Layer 5 of a small transformer language model trained on English Wikipedia (9 layers, counted from 0, width 128). Numbers have three digits each and are written without spaces.
Take only the direct path to the model's output, skipping the later layers: a vector added to the residual stream pushes a token's score in proportion to its dot product with that token's output vector.

Output vectors of the tokens that the questions are about. A number n stands for (n - 500) times 0.0019.
"ing": 564488561657459280480449409472571391410407285465568631427216456427550429449524684377521560372504345151566150339511681533421652452635500447632453508441611584233429538374618420500583431229555421378310489413548316656549599481396552482509283408439334319444716600536627500527402433403868407533446391490347416472379247354610378732614680536427602426463521540645479537648539468473562641571426
"&": 544359550361625550777208570531512680780637431569421552656418535615399654556412478425731567682408571409468510465375437544574557365521587263582251626457696681384605305657520485437986590437476440600529579496594687573421492500624405352490678455622432449581326274562590366412729483432689451384479683629643451456521297650341251548572227661661194202456523472461519519526391640465715374669548
"ran": 388397576371377723392633634387486422609566354586613771593653456577702500450545321530606520526520662295557524493590657602367325430456386413668352414412461513377403494520716445589539684565323442464470411507355747519459582343529533591374500541356471412378380508451555621485493619236664700435532584507586569452434406920618622246355352636700530523522515686574617271290587324740542597655389
" Un": 521554632529622729586488443503485563384399472453552460541516564742495470623558656564506657369587523640304372598649581478497314261545373446650398617570498511613543428572600533627524410558352471508335527631457417540554483487457351616511497357756555565494234387503434512516475532459421629546348512529493593503548487555489517328518437446400400583463542668543544647738583619705555120474579
"ic": 525521547429668627549507438364507447334449705529247719748474779354515593521711524473354437664632354223350210493370574579487633666435429635629587529281681460530416323584508526262414435601451614411306496390560508719453432326706510465541384766603371488177500405352541538476421473472567589421630335357740473459289366359487406707529472500704496679355495612503648662618496447628503549651442
"ost": 337600629314725554585402379419481545692456520515532754491578521490368375533489359570582689320353264269635293642612787330500404650599429765446572642383430679507755586642504485465717521385500481332629352434556286381574373507141510570305603590751713698370564213641770435450703508457366496433430442519487752352535267379537465333537509635781334332416509441458515511419331662799574405485571
"um": 418644527665514703545287402226614377605697531579470508667478441448534703469482516543592354320431151576577202388494535510658636722419436602564451581531368563378531702622416454359452601404376624411476478477651333532527670334742515384374395389338456277359475642616483620524684593473420331369530416688464239426628403614518390229369419486627500399523527593442500553702547466806403604475228
"is": 512409613360753723393477595581605464485721500606509382608411385439619384413602534357526392648606289421591618627587665459389642308476609668539671387378524565524283660617669405555655512356361516517449599576669511392522444569407514637316483593617341615226391572398481535504416410466469365611616278339492290473397524466342519513485661491564616549307492566534769610649365334675379503575538
"ber": 500443784350711267660281239636305496782534612458635755544348677555503284541451380438451376507474571399292687335506615475771153378331346496658504625435533553556671445536350451755445386326660583465588437558384434684545662528294479567423584472349354407362480280427507559421480381398386594663577411504483653426660228517411608343609461515887312469484539579585641329577488730530265500411374
"gh": 337353768687869628640669451349584542330813406605609451654497606536460468462577421529354383695327441361062632418652484574527397313454679531722329570523568601614277673768578503628496493523292378338411524715744336535664431405254372340407320339607387366504428486500551424394500362317525600605450693573487668357632567720486672496497426551844377640418551351557605367701406641423355646504701
"ie": 355496515379633737483528488496561403583500354616751360397487651385413605356433619580549594570508616192500341265465709577441602462388600479416533556443686431523686272554597424551672369422622517358508504492573546571706828279544485494593440458733490433493585500557434374431541329239671765460539293245807448581432490326392468747560456463625535302403503449446652372575614573690441483572456
"ad": 358403340414379516378235392472497600359543570544525348441639315442445563454419313401436595590419426442460440421494673481467562438503299479423589604442297607516253420778601454654588644397599370368277580599586320314434356546345551289457398675466570266343638317461522536389713387487484515461556734554240421345357529416413450604588527509713330273393527433343558546489500465638316592480521
"]": 346396554695634468460500769611829562459702177423500514795480697618550346570778378480562600650433441440387469468278575603429427500447492834876633720581518404280650492574649529425561459405571460288753556642372574236515303607669277270381336433590432279605372429586492559208415295322651587867255450768469572417546494860108279392613424542653416397781543542461437641703743566423365522831866
"0": 238359379376433551476470401381333409413500450565555745690511396564618624374579552470664675605493507463357471481374386512476660487492651472595416577584488431412473623403408660421494617496616564516409491564355694569403299592686360573488335432402341606395577563615636487628558613520474398484511562418538507560689667321530563432503479707629338339601493593339448349420584500719411542524313
"us": 346532411528556558524490649392583600650653400440536540381312574330527656425517413401358365660504219514567260599483466282386589387475460575554522775473610761432308619809347449456584624479400726564458496565666542642546465449500515540336688490752655539532366415490612597600441504500631474566438475493484481508448470561599284247362222481636450377140498654596391641488550438768339622490343
"#": 497536710654434603524331508489321640865527548430379639765543671550328324884486350492569719470444599569384290570363423520577492336424717426579460595706483581349490516651515595280711633578434631386446590462651523429670403433387270399368539443738415255338484462610572540298716455482523391489603535469559592560471350480359405570634413743686382500437515551614493527496542536463428578428649
"ry": 351589746534508700651420858330405292617668580415536787694503637515510675376554592258576675548641585280670489570639590500439562438462580708624228491328663608305734528532627463420464399414500584309661417769420529504734416324211495449345668369679264285457493551363630374272549475273302674452746688500675459491443489640547597311500360556675555630545505408483539504387586452764529578655528
"av": 222252435404476656602348384429493599339527473632510558402326570413678687456479646462252459444524435445471372454232663477485452619424605652272504421443595623327351589704582428651739399614478459468358310386438443414587503620544534537355373624569637178626642316650415701298478662353455725489461649559508342356564335470368361533416386578747580393779500417404416428606539518637536487541571
"{": 417337439671433491488437441496496446709778343279415570795697500655520349562771692807695698463374565128270403412267533361625231589557563408505276522473497584402616424699437494496870418236359223572418634491547655695479488493648342344480432523530559619492307424564574416336533564429692547570314420594638609314554347557369333367599496724717487325471539866493425361340552582422681427732394
"og": 503484726449684472772510685658426497546535444707584759669635575338556599554654539519517588572363300454447326719263799284603706404435413469656413434550489487355701522597548519145658435383493595634670260425483601508563486513475519615413552658576552527455381608447645506387435311316426559450690552527566515362554342530483621408678531505650492334485510507441700675643615565758642586352479
"ia": 410371447610766798400443643356566619489651395494509386679509532425405474413430605694528526539683423199382544603406601454672578507399398510447487533462543616656581494706279462355680584451513620396669467399626437493631484346600500581424319491444467379564631411420392341546433500325449692624603464364779395592541647347535493549560482479738535534274506676585516503385523563811458392437412
" \"": 560154576539419450570442680336503407780483542441564497393331413491478331612594433596455634559354532452566464308581482519347371437420417473562579656382445579280561691535444565365561589569517455346500487496442603415649474628558265595529656490692482445639538516566395548371466553504558666603231327562756663274581608567512519503444348427442241588448532531700385574304500671487466411580708
"ep": 507474361323606387463337518347311647573539408592217420563619629490360492698679561628701558718295307449258359531349653456470672717559453364436407609317567468627358612599378518741719358442617315440597496596590700397450693486325516544346415528644263321612837495632378693412480541270582628336793574417513379386458363528355491434425591561500664253460518524329320489496527488722654533500483
"our": 417374584471533345414326667478433378701593519712541584423363716481522492454340397587630610524508504495626146559416827396641424676470607259496304483537465564269514314526652550647553778350603464685540196556281329414461410444553500650307581343577562276349529482825517619500565429449524457477480467749417415475533505781402392441572442601765496524569497606625526564496719725875531634568575
"ist": 250552471436756657775349400512496489607339470515269484478578306390604571537557672496436389641209254278604349488681558384547522594531547326441544254347579539437303569656666439414694528353420545257584516533597359363496538545603510413323266416425725733462645509558454568388456385345369406548521388492534408526493429351370587445334363605512304658139500623435874693748442361650603269597385
"?": 346493634514539677428517578599503517487576468500662643530548466626427315619455461396559622522328531474446322305393437649585608491418628687585491574556534471526586490557446498348473575443613542441597675679570620465641489562568242525568497265466423481428647627590561704251396393446495405625484546601510635425576463727319539527404449571592460321422513459354463350497520533238465489603520
"ong": 350536531466632529456310284446486565457598437654611657418516611436577684486514445583687386454432370523529137447540712720574657238582737284562368433584508448497633576533481466348576462275463555168369310511479405508545593484540529718390493366342589391683453449433343566289482368299490387427516532749666485544449470490526556617759374601630389059448505475746654473583411602633513470524531
"O": 534551568642541434517377514425421474497681421462566488545624626601628314529438403660608569385416464629433556715408740570508510415457597662458447570465507541541650535524657521512512564541649378392649327253599622460468450540469520381374497434696378368440455404590603363435655615451412646608557608719727419483421407410446268528603500722438413270356500442497382410736548475407561597471492
"\"": 273632634825596475402422669507662387484431497385564470458465651368411329525529329582404345538373709357260490366335629788522753704278608748560734635466474497467574657466657529392481562369674578537634770633352609310737368572571391585473340287615470412489494582514564579429500317468362411598394518596651489463536402599346582469455285524471350288568495653469486690524569492297645469345677

Output weights of attention head 1. The head adds the sum of these rows, row i times number i of z. A number n stands for (n - 500) times 0.0013.
o0: 429566256265619303423474511426387516323350554724522607578710481588570658401477546555300665451389650472477369776423479441589257423542320342447617384622239598616333410400354449395470528545619500647487620364671476504547570637367373517549541603085581486369656659438334465578549535499661640443485492407506556624414567408587640508377543453594583492622261421364850284314441666572457469427588
o1: 608636568553663605565432373658416541429637376649390424491505118362683651659366362510437530389488447487427337429295448500566622338695636502459448347506446329467493541450418358377319568553398608488460466581264401432439482520519409176520402549349526598609403388422436431313354444488523441491445578356527710508608459475437482543515429414372448422315433423581717587647534557497494529592529
o2: 666395382368717686456614457660462648465612496457469604589622758601348483522477475385479583413471342526532547321448596364596406474510457386346586580584578642318689375606498429554413581611421357602664502317518473549464494689405319190603512715424550528609547515376449567593524484422478612464518447482701463478549498488710390406544571463579647544511432557413293540523808569661280479626446
o3: 296631515368470441512476456661483335446579468486366480448451526602703580609453588502675697405595656609467528413388326618505382351580686413631321498623403352533321505483316437424701571713459616337570607494390525646521710438461346493484589507372610469547470432426557478537618542245344353363224517450527603540578319448463443513538541592684709442605608629492508551471622562528565425470508
o4: 504539485528539450248685582431361449341532401556615677624550462417392430427563406728715357342556461433387615488308659377503555448488559629594552369567470716468562307368594543505511499342760659508639407578605548433601434492556446431673458446632392355360398489616609549482340498461340640399392516669507539573471828470374576563404594476621406597338507495510445411509448769411377502602623
o5: 483462479618375678545433376420536458487207442694284394501490579508647583566480499474481509479601235654455525437409378804436618555067566597566525606602502452482393508294462685472505482608615432514449578362550443374488511474482674599589427555756432416587489402313378695670416495485663406491527629359582544330767487660477499450660438540319635453558562595645400356386536331633770656322484
o6: 503492492487719408446430287554474314511490516439559627109593688587409420442505442587666614634427474422674488424595524836491576411547635492581465636636417424502614601501612478754579331482488485508284559480377293366577359631555561453513534423469283613538587438480329324471560527528559569500585304388556460664555493738486298529491447462553492559417502597620513343430531474356545596652613
o7: 554569714538616331505640690649480592647537601693382621584426549529669584513773683355384565449428664633516545526536591461357273660447589283566456598583344473241512519372593482485468539615618718436385554707473583329541331412417430578462594264504592414489429427504428472514646467611533472455674521444303556434474646560450465439553495532509553416399694442726593484639278510544457586586634
o8: 566454591345331724525468640468270582592440602586481554509280574373566397702568585363432397281625621490182625278541526558479538419523489563417619266529369465555557512463605443461666500554397547483602454404622575474479469398656624456516599511483501264545509569465696622378611379554594510607594245425389474689579420430587519705391664483520356318694471414507400187443314523164654640682518
o9: 395586438680597543460549527558577530614560429466382481411582374347408532478459455452579524644400604540413533312375355427631700603437650437357426529619508636527337501394538501355659298368451476422634592560746653451445546523593618341532471491471526457366503521392437630624397374495662685555344610523454454578444462448644636426560547462551617428598387352306451320697594442491588379587422
o10: 406501500543674475428432362710424515440369314608480404450526491534627568613655532575523580450551493502599504692664600371495271371565510510591416406412604502389598601411586574572576521558452444450579433586445308402563592390414460577436733445350604424535564522537515342500406445291579701593615341459553488374265598687439354518277689306673499524378352562588534406489502613405497541315514
o11: 396505435491641463585762466387565343694418629361333508379530480362520472736512461444640487676653604621418218380475305572517771422497591584265592556413388581585680574410473514381537535573377649498439545473490684254481442499590352638562546484466524524409543655540520690501536488413496508389401278613421615621398560534486501485464446745720550378360337575608587487373432516543565445448661
o12: 472554495018555725570423560483464741562622447614656512449445584529643450431592461257520497487519481582273553819660451262589543440564537588657514601594587604325665336290611476557649404263539683660419470317649630515479559554465350316637615522454233483436555554424558364532601298642588487612516376564653724515333429511383358549330580456474510428365437416490596469497577581490521424607375
o13: 744482261614628569734365658497704578583665624327496578633606443177682454596289467415591289615651284404386529617438402423316550306435511476653477722431457431676426398728518421578675310369502503534523519607557486652457529337560540342570532358388722579497384508676514536480552406297700616321388503477649466424542552557543715192651424499310478575451617511689551449461480548510488232562382
o14: 634511508395537426564414614678567399553486522573605578731544415415432460460363433421647352429533433460440568711528351667421460397367358531367443428623556563447432463699537401594600429564733474510474409459479601639494541617489455309668270591431591304677483493533626497491433623699293510569408448509317530543314233417429290607488597493638529482517795593579396576595612621502590622463563
o15: 425463462493273363462653621395533497748404587480501366402348789358599510393438316288587520407510521594460420586592632665503635511828591667339429443422329427712301687597453504388435258564639525652584565416443535299543532513605424420429419600404404476530453478694662666535323410459571364437425497529403381490641491415506450493467636493329469595369449389540540415358639585564527555609417
o16: 589522544526455614576473617419450475509255603652533553497522489531604510597519490576547334482502331466496617619596352445246446303516608726546664503434675526435471437537657330507409528501448532490377619436573465588486498483505674583458405545542481489491499387545389813426509447729429611561465321406648587608491410758410806648290497417345367445448364589604587524421448381677614612426497
o17: 522394596558695584400390434543620257669354354232554484425548420420416498355560427495446326444377639505593695743511546503355486380479461531478461502339391470482556526657355380587531563353556543620458599307449454526650559770810711533542290445465522485507557445371536537610192236462540589156536648570644547347686284648405668211601337227518330563490247628448324625506618369631586580540600
o18: 378281307667296667264637489286502505372505245498253580527662471200561476418610617518415608390459451582472572485378407471630421580557448565387357593353430453633466539395383412494500709303747655529457749532663765555643348471424468575424678462446625546595356496765576757554521406645436504629397769673457352777359658420593412441364528498730651352603322385575648325421541323444298456449370
o19: 581582418432522577556420573362178362577467357556364654602335635415500195308496432269527367472562444545391595600496798482474252413452348229638467531602449790386480545434603676576520481374491309599633425542512508533241570357426574451297496385468526601505353269527575580301689672423291593847373768630414492532558580443436694372429478392564431574437517542567596681580608489605662388535603
o20: 648636371604476474256612679455506452509570532418518435513430394484493344416514442442591499195547669484509411479241523591790436553455504580400412525525562699601679526481510619554471626485588424479476544400614502412639514565495036500602434611517431365460409618411384382655663542493360608624492533406479508473329485572539493220483470468540497458450575365516589415575594417640568451716487
o21: 890431358608545532515427557586658489700463525367590612501763357576391542620450512594505439378661559473596538504538468340501453454627424506562535455324474551632561456582544548423604554665449627539441653500399666478767339488460448527394462383511486302590393626381344524443253349591706682533433274465544432443461364645374605213319431736265427707479596542395376690425474398582680392561446
o22: 669374440499763606473529501560471314601641460172596463568443508263601452512565427497366625556356371298696465428342559388505498462510424509355498488305675444471447428571522527723483524489441564353555516397470549537758719602637616652456607506653278348617424383419540446487400491486699624358304696548465410426441367668467610412547403329581477737244354518491355634407451514516412540484267
o23: 499521465291432698337591450487429496467443499914519552387567334543501433583732620712546378455461349566348429752628391458292399578504368438554457604328429529545513450458642434421504257550400449340446276450331426447497511551533516429504493619456636364458550519488523543648362648513476641280383340331379524779449650382711173483317525604574336415459372577512528508515656417641628654355405
o24: 660414574429390285741334291476343533344473545317452585613523591462585423448450487784515258324517475367435566659434551375368585686394382509669405576486383485479559541392621522381559564508531594484620718434452505618512523423442681406377345581606566651447388538463571409336320360470548660401742374370214541560455398570487538401458312584540415393246419649371429544694449581717647712493578
o25: 457468457416488508526523430467784493552254313638529574466445428317632770686589445405357345449515717563416438581519611801484445509623693344605595507379308597493614213568556330194406289680418649645649628745447488415533505596363510435652673585541824410398573518456462608464666506350419443571655519556372484526518572514459398497422477390430538503526578485572422473599502554336327648515538
o26: 608586518723614557366405295496431541573461287450582581567434421664502575455551486636577621425649606384773524691502483687650352213546504534337373572320459289578487444428454564391525450843235598630364377626486339552599473364573953616626553627602587677556392439451237237617586751334472520542515626418452335557460438438418447414537563343556560383563513446538463629603585518458524557371607
o27: 414436380452521528402518644478692497492482578623730635647309398486477552532645475601422690680519400525295517545349243623513640496727525644524444342316696414410478610638479635494621418511449516558209542412424515397330320357428357400592484553569590540368553482504525439342358741390433524775512341673381568669515559456462214589593499444291511571535369783621593323487396428495541660539521
o28: 472586447337757645383516562492544156613410327507443336458627625470613458299575744640640448721515577514528453351574320497571531572594509712540472396476484396591531477466378625498491268394327610397648673501702485781326665443561625490444469625443521339679381472324550489528364484358455425402368707650549402366478549595468668213405665451555721443589462684275519427533535359505549600453638
o29: 560344627549741602392480603519405600350553484594636292645548680486427562565475335582358414603579493581706504382590700577325496451399559511521582518271560416402448273444475440537439659538635653470291291659466564489601569704468519528577650322321453488461500745479606376342552448651332338406474782483607578367389446454504598597403334176427289644559861557482419473376578549577768571420687
o30: 670515534458361467657484552444659371682520506539559486334430601495531495655298418651542721687397418525431325422562404622453551639371452516490345520377272428318405593472374478366414580768564419619498631413464302386771234717434587486613544428642372546332416755568751299393412776424548439526325293600700491453375641614301563445544688357293649514536378387610461478349490489552508501438637
o31: 466601538483458355531497451498468499482581457474455422451612639426488456775341358534430548396554300592393293670603392401360574428582492420551389479410347519708535590569271692356688811521538509388788554286691607524508638271521693574498475787492587434679569376478538624609547373368515609392400524532512574434437406534623675411707563418478677609544765526461540519443761388499334398496410

Each question shows a token from some text and the vector z that the head gathered there. A number n stands for (n - 500) times 0.0068.

"5": 433625510502549423477486511550599543503553537432594579360491332493600560419613462485535546518522
Pushed down most: "0"

" t": 484543524448599538507452495441542485547542502526485617473605513532533673478509484515556496470503
Which of these tokens does it push up most? "ran"

",": 354599552440596458474433576601559571519477546419605570379409345477619527377589442475552578486469
Which of these tokens does it push up most? "ie"

"ar": 456471532471571439466585567556495452521414504445456392502504538449539422449537547524394491518431
Pushed down most: "ist"

"-": 422488457674342607457488373592498546421652440511463552606391402460429485479600604503757381579451
Which of these tokens does it push up most? "um"

"C": 433395518475621492579347521529432413487502593483589629538564564583607561589429472515580374423415
Which two tokens does it push up most, strongest first? "{", "ia"

"or": 414488481450574538525484522506540440489482485486462443494534482406499527444510517532576519510461
Which three tokens does it push up most, strongest first? "gh", "]", "O"

" pro": 464458451446626452463474597432450351502435677466452542493518539538533500543443574601472491548465
Which of these tokens does it push up most? "O"

"E": 480589477552524527519514471498556547469540497504454550436490462533486588486563540499474488522521
Which of these tokens does it push up most? "ong"

"T": 432504467533562599462514467462522479408567487466398505482483441422443610499591474521610459557508
Which of these tokens does it push up most? "um"

" ": 429498514438564486481439538549448482546466389473523639536544535461549449511438483497587552421476
Which of these tokens does it push up most? "\""

"c": 480447496404624460450469534460473384527459639466476610530541520507541520531455546565498460534436
Pushed down most: "ong"

"ment": 478498606509548439552486385616611354742499640417574654443629610600588505596315507430634425327319
Which two tokens does it push up most, strongest first? "ber", "{"

"18": 498418610475513409399581611494487482547572531532540536480499428465629499511615314378503533375581
Pushed down most: "0"

"an": 449536442459554563533466493469490563550533476583460504353511450524429605533585503497443528444502
Pushed down most: "{"

"ak": 430502454421641541512523481578527477466534379449475558395582474480523476442411507488499485493441
Which of these tokens does it push up most? "gh"

"X": 464476508499488458472543570509528496575477515510489439549493436447480512426542417538546453448468
Which of these tokens does it push up most? "?"

"9": 504589497567531507432522488510551467525560471554389468524541560538450585557599526517426448381483
Pushed down most: " \""

"ig": 454506475530551572483515464448497471429560485478394516505472447429444611512577506540596432551528
Which of these tokens does it push up most? "um"

"6": 598479576624421529460532546454529480437424560419416536595552526465411545427666587346548487503669
Pushed down most: "is"

" W": 474499455568511476492570507505547534550523520556418451525524534451423578488612507524502447456451
Pushed down most: " \""

" T": 489581491580500518478595516465488477543491573391412405413501480532443482468490563476438497544534
Which three tokens does it push up most, strongest first? "#", "&", " Un"

"on": 469534558569447508396637622500419435614391643339369290507413501479458338381481566441451499535494
Which three tokens does it push up most, strongest first? "#", "&", "?"

" of": 479465522488472534467537551459496492524477527530518499567547530459490470407550495486500528466498
Which of these tokens does it push up most? "av"

"I": 502473531501460524476526549458506481545486514531540516594549503471492505435550488506531497475519
Which of these tokens does it push up most? "av"

"re": 411468649488537528464610510556534409579560696442669669379518518463550549601466479459595501363394
Which of these tokens does it push up most? "ber"

"le": 408524523518457522497525576547489450592494611466459438444522446504491514455544446578540491468454
Which of these tokens does it push up most? "&"

"3": 379582526460578453506418587561529566532447537446557494376410371473557537377541439510528560502473
Which of these tokens does it push up most? "ie"

"ess": 443520472507553526492504450508508543538542425546441492442546476544443503559567490476462453425543
Pushed down most: "av"

" A": 328442537466446567561522595589495441452596421562547546634682451433615492457399447640542434473436
Pushed down most: "og"

"ers": 498502503439562442499560550531567387530432510480453460488621532454568527535531567547503449473467
Which of these tokens does it push up most? "ber"

"ir": 424570539470494449469476479439496561618484487529413530500474574396452472532441473557475489551517
Pushed down most: "ran"

"ol": 488475499598575408437641606522507386549361533404417179541353629536482267433591621588214523613434
Pushed down most: "ist"

" c": 343465533404680571535365500637471434572583607486628590457571498555642562538360465536569476564425
Pushed down most: "ong"

"10": 501454564425618441484466514468465530548438461516449476512453512529499520496536394469427508423537
Which of these tokens does it push up most? "?"

"il": 470505479404573494547347506447428568400547446479570476385343454611466642544325524582477486480454
Which of these tokens does it push up most? "ic"

"g": 391439322582641458592520612427420439423426533502375386425543587511481468528461580698390531501543
Pushed down most: "ist"

"7": 286667578367557353369429554690700700517533571292701596301341208537734520290715411490606618586446
Which of these tokens does it push up most? "ist"

"\n\n": 381511485537445582534429420585619609269518394552455580622263429586563542436595651539647431612493
Pushed down most: "ber"

"ing": 347505516483612599673520589626457505581433610404646574350434433536549428567435465514496517736355
Which of these tokens does it push up most? "\""